Layer 8 of a small transformer language model trained on English Wikipedia (12 layers, counted from 0, width 96).
A neuron's activation on a vector x is ReLU(weights . x), where the dot is the dot product.

Input weights of the MLP neurons that the questions are about. A number n stands for (n - 500) times 0.0018.
n1: 321 370 653 438 786 763 448 676 600 758 679 500 628 441 373 355 569 465 643 282 700 410 663 316 571 491 518 642 376 638 697 528 287 521 598 409 420 457 429 433 338 351 468 433 573 642 472 577 287 456 487 754 545 491 477 569 600 483 425 598 500 343 346 620 329 570 433 518 477 158 440 730 542 638 394 616 324 701 709 532 255 165 528 224 509 333 505 575 102 406 539 477 416 334 593 924
n12: 395 409 298 443 539 414 295 256 90 380 660 669 585 364 612 131 517 366 901 451 539 545 699 500 399 568 698 504 419 390 373 716 562 539 386 819 442 519 769 550 584 408 430 447 513 621 470 500 549 176 590 317 558 576 513 407 438 396 314 706 380 563 531 504 468 512 552 579 581 553 463 626 538 455 658 463 620 553 572 309 386 613 412 484 416 363 458 561 631 668 496 658 626 460 372 567
n18: 309 455 462 500 230 504 368 726 463 577 369 578 695 761 202 616 556 480 514 656 438 628 482 364 709 403 491 370 421 508 424 518 681 400 306 449 238 508 357 413 766 600 500 420 483 621 750 671 378 463 238 706 159 478 469 454 453 842 672 465 590 649 710 531 475 575 437 487 646 645 416 692 615 593 554 475 467 322 614 611 545 149 548 614 487 508 504 484 230 487 560 518 441 327 548 500
n58: 432 285 734 306 733 296 564 665 486 452 434 439 484 864 570 548 539 756 581 486 528 371 327 390 749 569 417 677 195 723 500 540 383 330 401 601 469 477 430 380 505 724 385 699 699 607 667 284 528 477 649 361 581 159 421 164 538 678 205 444 682 348 301 270 588 435 525 375 484 317 214 720 707 542 500 656 412 609 495 630 317 549 602 587 330 500 767 398 427 231 712 391 544 694 288 432
n82: 490 579 442 572 681 394 560 607 453 442 179 478 500 614 475 675 461 671 720 553 562 423 588 312 785 425 287 403 770 459 524 723 317 400 601 296 347 719 622 617 554 680 345 639 525 270 450 398 452 55 601 344 442 801 615 86 515 568 495 496 427 619 624 570 542 321 736 520 351 567 332 559 475 595 248 816 491 313 888 694 706 461 367 343 490 288 495 576 458 258 191 505 424 341 585 305
n83: 602 523 556 409 454 417 365 716 546 516 572 591 600 285 412 645 345 362 555 488 421 488 569 240 465 632 369 408 453 447 719 307 602 485 746 484 493 447 774 519 537 509 520 401 667 468 554 456 366 523 864 464 404 341 218 428 565 403 575 424 544 291 736 245 644 617 496 488 408 590 475 533 173 504 606 234 789 528 582 415 607 329 549 347 402 519 467 448 573 379 457 694 582 558 591 249
n186: 444 562 722 441 683 244 299 508 822 546 454 479 388 674 312 281 764 314 559 322 591 43 540 371 509 800 562 601 573 487 491 519 299 552 505 295 690 631 519 362 547 263 426 592 636 491 338 700 651 666 640 663 398 387 203 496 570 535 486 286 843 775 711 595 320 699 240 547 619 653 471 405 390 537 532 592 518 312 586 337 643 519 212 438 368 346 646 410 500 510 505 337 504 675 495 519
n187: 541 539 402 376 570 621 500 437 573 491 540 496 477 462 463 459 482 337 410 602 519 174 670 339 289 440 454 577 531 526 509 294 479 387 402 432 596 496 919 242 610 533 594 886 641 550 472 743 399 465 462 351 679 902 324 181 703 563 518 362 563 505 691 693 557 238 438 572 297 619 136 655 482 407 399 385 587 735 482 500 476 291 368 521 341 321 573 533 337 514 699 528 641 496 620 319
n236: 449 447 28 464 705 687 419 492 593 394 90 742 512 656 399 458 332 658 340 595 735 582 686 532 261 472 411 434 572 666 473 332 647 388 605 426 633 548 457 547 538 500 671 314 617 784 495 274 495 442 578 500 408 711 405 442 477 727 257 554 606 660 347 641 727 272 169 694 606 505 361 383 566 464 527 686 411 477 259 648 505 556 603 553 430 692 607 309 487 462 480 249 411 807 472 454
n244: 569 596 650 522 807 590 504 552 320 518 473 724 531 217 576 340 393 570 611 774 558 405 547 396 429 247 751 660 353 574 550 419 573 282 320 454 415 577 658 322 547 447 619 527 528 569 556 582 361 676 444 821 573 444 462 644 459 649 415 574 53 598 673 491 350 358 476 743 613 811 394 663 425 352 388 257 292 550 580 596 165 338 634 256 486 548 579 294 517 486 643 232 538 284 312 592
n300: 418 80 581 597 602 118 387 470 496 530 373 616 698 388 518 590 569 688 414 677 311 517 574 453 634 408 256 504 747 537 475 482 556 548 323 350 333 504 361 635 247 518 547 589 496 643 583 256 361 331 649 436 466 543 659 642 496 349 504 473 453 635 633 461 446 425 563 75 544 536 420 456 434 454 454 508 504 660 447 496 804 530 626 590 604 488 509 480 786 527 818 518 776 496 601 315
n352: 437 559 66 374 470 402 427 518 599 484 606 515 355 542 196 508 379 441 678 715 601 574 461 467 271 661 580 445 560 297 520 453 454 650 630 360 538 496 470 538 324 456 516 463 604 604 597 636 346 365 469 273 291 412 585 555 265 864 480 530 648 660 469 652 512 400 422 566 560 408 610 240 483 957 508 504 300 825 542 562 365 525 416 386 487 430 425 530 449 534 451 585 580 679 504 537
n361: 657 460 589 325 432 403 459 483 653 341 537 666 681 566 412 425 733 634 288 569 508 654 427 430 555 779 256 491 628 504 551 309 659 522 92 265 409 570 407 470 342 709 397 481 448 604 250 603 629 568 593 288 276 467 364 517 307 631 317 51 406 514 407 740 192 468 777 674 436 560 346 562 553 721 344 472 468 699 707 486 510 595 262 348 467 767 623 465 617 554 237 404 539 722 476 722

Each question shows a token from some text and the vector x that enters the MLP there. A number n stands for (n - 500) times 0.011.

" and": 462 670 514 494 541 495 428 391 529 588 726 245 104 418 494 623 492 503 375 490 295 543 383 557 566 531 603 382 548 475 482 514 563 433 548 483 599 566 462 594 321 609 639 480 325 640 363 431 549 458 429 455 429 519 543 618 464 384 544 569 610 644 375 659 351 384 687 537 408 579 761 544 611 555 598 572 494 404 477 462 503 268 441 394 414 624 641 476 545 452 450 530 298 569 579 443
The most active neuron and its activation: n352, at about 2.3

"s": 516 703 643 358 607 671 478 444 504 526 518 384 326 379 435 496 427 497 343 545 344 513 410 577 582 440 555 605 353 514 587 506 713 366 511 527 627 530 507 442 577 521 703 460 434 550 467 367 408 640 418 428 608 361 393 588 540 527 531 636 453 623 490 615 322 397 668 609 414 602 705 568 583 547 609 448 445 360 482 313 456 350 503 524 440 624 562 572 469 335 551 604 338 586 330 438
Which neuron lights up most? n244

" in": 422 641 648 464 486 502 442 332 508 464 569 363 317 449 464 654 512 532 353 559 377 421 338 588 607 561 461 405 513 406 421 508 668 543 412 464 778 510 472 553 449 558 612 466 488 645 435 409 513 555 402 478 505 544 380 419 559 287 524 480 602 647 442 597 424 445 752 477 441 532 717 449 707 619 595 464 530 218 550 447 582 386 492 473 409 560 647 430 489 499 429 605 293 617 346 568
The most active neuron and its activation: n361, at about 4.2

"lin": 473 600 767 543 673 657 497 342 409 681 615 403 179 413 351 605 404 495 397 584 269 482 365 451 542 569 436 387 416 332 603 454 610 442 575 600 674 490 461 654 633 392 626 467 414 476 457 388 507 682 490 406 723 487 476 397 461 368 578 495 526 594 421 584 417 482 682 449 499 419 573 443 582 553 549 498 623 337 481 456 491 369 493 657 458 644 444 399 446 502 418 800 395 576 485 415
Which neuron lights up most? n83

" Power": 489 532 593 350 347 624 501 525 500 736 504 425 370 328 500 569 281 532 412 559 308 562 140 553 612 413 444 370 400 490 410 566 623 435 702 529 615 466 649 613 653 425 678 639 366 541 499 482 456 593 438 468 578 390 471 720 437 132 651 542 650 472 500 517 411 373 542 605 288 500 720 442 419 536 524 509 573 518 572 417 553 425 481 559 367 677 531 517 468 454 566 663 352 492 555 480
The most active neuron and its activation: n83, at about 4.8

" The": 495 596 463 501 554 530 514 423 473 567 525 294 274 514 502 554 406 685 385 573 237 398 427 641 416 501 523 350 563 640 533 491 658 514 548 629 709 555 494 478 371 535 517 686 362 541 430 425 388 519 354 489 641 481 501 535 540 244 501 673 564 585 295 575 422 274 638 503 410 610 649 355 596 550 550 456 416 369 549 543 569 485 505 507 501 573 638 522 558 346 490 638 336 559 342 409
Which neuron lights up most? n236

" severe": 452 547 599 429 520 538 583 223 386 478 566 266 219 559 376 615 497 460 367 581 420 397 332 673 490 533 423 414 565 460 489 425 583 481 379 607 711 291 542 530 536 429 702 499 410 574 312 444 568 647 404 521 552 474 454 491 572 407 486 597 538 683 508 694 413 558 628 556 351 407 690 526 536 565 675 595 550 402 592 380 532 404 554 474 461 621 601 523 528 443 479 667 317 543 393 505
The most active neuron and its activation: n186, at about 1.4

",": 381 740 603 545 438 527 533 360 537 575 511 379 66 447 487 460 386 538 507 460 415 501 428 465 584 495 508 540 554 357 498 487 739 433 537 415 462 463 553 538 548 549 495 450 400 628 477 476 495 488 405 357 518 495 504 723 441 521 480 634 654 595 406 662 334 299 632 497 252 379 801 516 688 567 432 431 462 402 620 436 529 404 508 594 520 622 501 548 471 562 525 721 431 599 403 335
Which neuron lights up most? n352

" argue": 482 742 496 446 529 571 582 311 532 629 695 317 472 451 592 652 402 448 286 620 279 411 384 564 494 455 450 470 491 375 500 575 686 531 481 514 507 470 402 541 493 552 606 418 298 535 474 444 422 734 423 467 648 422 500 496 506 407 580 718 515 651 351 632 457 392 550 555 452 550 529 366 498 520 536 484 583 429 555 488 431 265 365 432 552 797 628 522 524 335 602 598 385 609 412 481
The most active neuron and its activation: n244, at about 0.51

" the": 431 617 446 492 543 600 457 436 415 603 537 299 171 454 418 630 392 597 401 553 322 404 378 727 503 526 660 296 506 535 463 446 587 399 514 602 783 582 507 594 446 614 536 594 395 598 448 424 430 569 463 415 577 512 527 473 558 380 474 636 550 601 333 550 368 333 756 467 434 600 702 432 590 580 613 552 477 354 514 526 565 400 501 420 582 576 608 556 493 435 453 565 280 473 367 378
Which neuron lights up most? n82

"put": 485 569 645 381 456 759 536 343 524 694 440 338 428 308 389 729 330 480 330 414 369 465 468 599 596 494 509 437 472 519 561 484 678 380 478 477 552 503 548 658 458 489 557 608 388 500 257 405 468 592 569 558 651 495 529 546 474 496 551 586 516 509 419 565 399 371 629 622 407 415 615 556 552 516 688 497 704 540 485 488 468 321 399 542 498 640 542 582 311 482 312 706 304 589 436 466
Which neuron lights up most? n1

" one": 515 626 521 387 611 461 453 360 462 537 675 429 228 607 456 583 395 585 301 624 450 510 380 624 506 570 497 525 428 649 571 379 502 455 673 528 541 462 556 562 669 492 611 522 419 556 379 409 365 534 513 493 614 393 388 428 563 245 534 631 647 572 238 553 434 374 553 640 434 459 676 411 475 519 514 511 557 471 475 528 506 313 515 507 378 579 722 514 468 422 520 716 372 604 378 393
Which neuron lights up most? n58

" capital": 513 605 560 485 440 654 387 431 504 520 605 373 308 466 308 627 314 538 384 395 376 469 532 711 606 529 460 374 368 369 617 431 615 353 507 604 661 433 497 491 518 579 788 494 358 530 328 462 481 508 429 558 681 484 536 450 449 517 773 731 623 633 432 571 380 411 576 368 393 537 799 481 461 545 615 447 429 355 585 502 564 297 570 476 461 583 523 468 383 520 491 571 313 575 474 511
The most active neuron and its activation: n18, at about 1.8

" of": 540 707 597 422 485 527 481 267 513 651 528 397 457 513 387 517 479 612 345 582 307 517 350 630 591 493 512 454 468 451 415 571 720 415 444 470 696 488 436 536 385 604 617 486 371 613 386 380 531 531 376 488 594 504 458 547 506 389 534 558 490 529 475 639 482 359 754 446 396 554 649 426 703 592 557 493 512 204 527 514 584 319 434 479 413 580 683 518 425 513 505 656 332 537 340 488
The most active neuron and its activation: n361, at about 3

"\",": 511 775 447 414 529 584 643 357 541 577 551 364 457 565 424 529 526 482 385 537 236 572 391 465 544 479 464 590 447 383 430 491 711 528 434 488 583 551 546 545 387 515 523 602 481 557 402 431 464 557 329 424 531 388 471 465 486 244 488 642 621 639 427 627 372 372 617 536 321 550 620 397 625 599 640 546 463 430 625 447 378 334 459 451 546 645 593 514 550 478 415 727 318 655 382 448
The most active neuron and its activation: n361, at about 4

" this": 480 618 516 409 526 676 536 450 475 427 565 445 306 456 417 684 356 523 287 674 370 462 402 583 420 561 550 394 579 518 533 497 584 512 503 595 718 534 410 630 360 414 516 606 492 538 339 373 437 605 344 514 605 567 539 575 579 303 456 610 543 611 375 630 427 288 771 503 414 551 664 395 592 554 602 514 432 373 422 561 535 478 350 471 414 609 602 532 399 307 541 636 300 626 448 465
The most active neuron and its activation: n236, at about 2.5

"The": 455 567 466 499 565 515 580 357 432 646 510 325 287 543 501 625 394 635 352 579 294 383 427 644 461 552 584 364 515 673 498 500 650 447 534 629 681 548 477 411 476 518 511 649 390 581 507 371 449 542 397 509 661 480 466 501 525 353 511 652 582 609 265 615 397 199 693 459 336 585 694 406 568 541 597 493 472 371 514 512 503 420 468 509 509 601 635 491 561 373 533 641 347 487 313 406
The most active neuron and its activation: n58, at about 1.7

" muscle": 426 672 689 368 494 571 389 242 434 493 563 328 407 384 423 479 317 457 363 502 437 479 234 739 586 501 431 477 449 502 474 582 560 590 517 654 733 394 614 670 610 382 625 558 439 537 466 466 451 667 441 576 483 489 449 503 574 349 631 641 558 625 415 590 509 430 544 597 391 340 768 527 414 522 552 498 460 363 432 318 443 432 464 567 560 476 492 565 464 586 497 695 293 551 517 588
Which neuron lights up most? n12

" T": 450 611 828 478 465 341 551 385 438 828 546 335 306 325 560 570 476 575 392 512 389 566 443 520 627 506 595 358 339 617 510 440 542 414 618 559 538 435 413 587 479 560 780 577 379 622 510 435 491 482 553 423 428 418 520 666 494 123 507 530 514 569 386 631 445 350 515 592 296 495 645 386 482 393 547 461 524 339 487 409 551 451 522 579 628 679 603 532 510 482 502 568 370 611 483 469
The most active neuron and its activation: n300, at about 1.8

"c": 404 511 643 738 550 592 474 340 486 770 570 338 415 403 467 502 404 520 317 519 400 358 361 530 661 549 554 549 525 356 537 293 630 400 550 590 495 428 537 510 444 498 738 516 411 654 437 369 406 524 472 520 603 414 429 609 560 373 684 508 541 630 449 649 441 464 537 492 355 521 756 478 463 467 534 418 518 567 453 325 601 439 428 440 638 708 532 533 452 455 375 693 355 604 425 466
The two highest activations, in order: n83, n300

"oc": 470 627 743 579 675 621 439 364 539 704 389 313 401 293 298 564 316 464 284 410 493 490 476 543 634 502 574 536 448 340 629 363 692 381 544 566 464 455 521 552 542 513 693 435 393 492 456 426 453 648 425 400 527 636 470 644 639 410 461 484 476 617 400 603 421 514 668 421 358 475 725 481 576 498 584 478 588 611 444 405 587 314 371 549 530 528 553 622 472 543 417 626 383 529 505 405
The two highest activations, in order: n83, n1

" four": 486 586 564 391 630 493 510 335 436 657 576 252 221 546 312 474 434 572 351 583 413 423 353 756 517 564 562 381 458 683 448 360 592 587 684 594 592 481 447 559 626 506 567 514 423 568 496 395 403 484 507 494 678 465 380 481 586 299 516 591 540 554 221 554 494 342 686 535 404 502 695 356 505 567 566 494 588 319 527 418 476 488 529 610 346 576 639 565 532 387 515 611 420 602 429 495
The most active neuron and its activation: n58, at about 1.9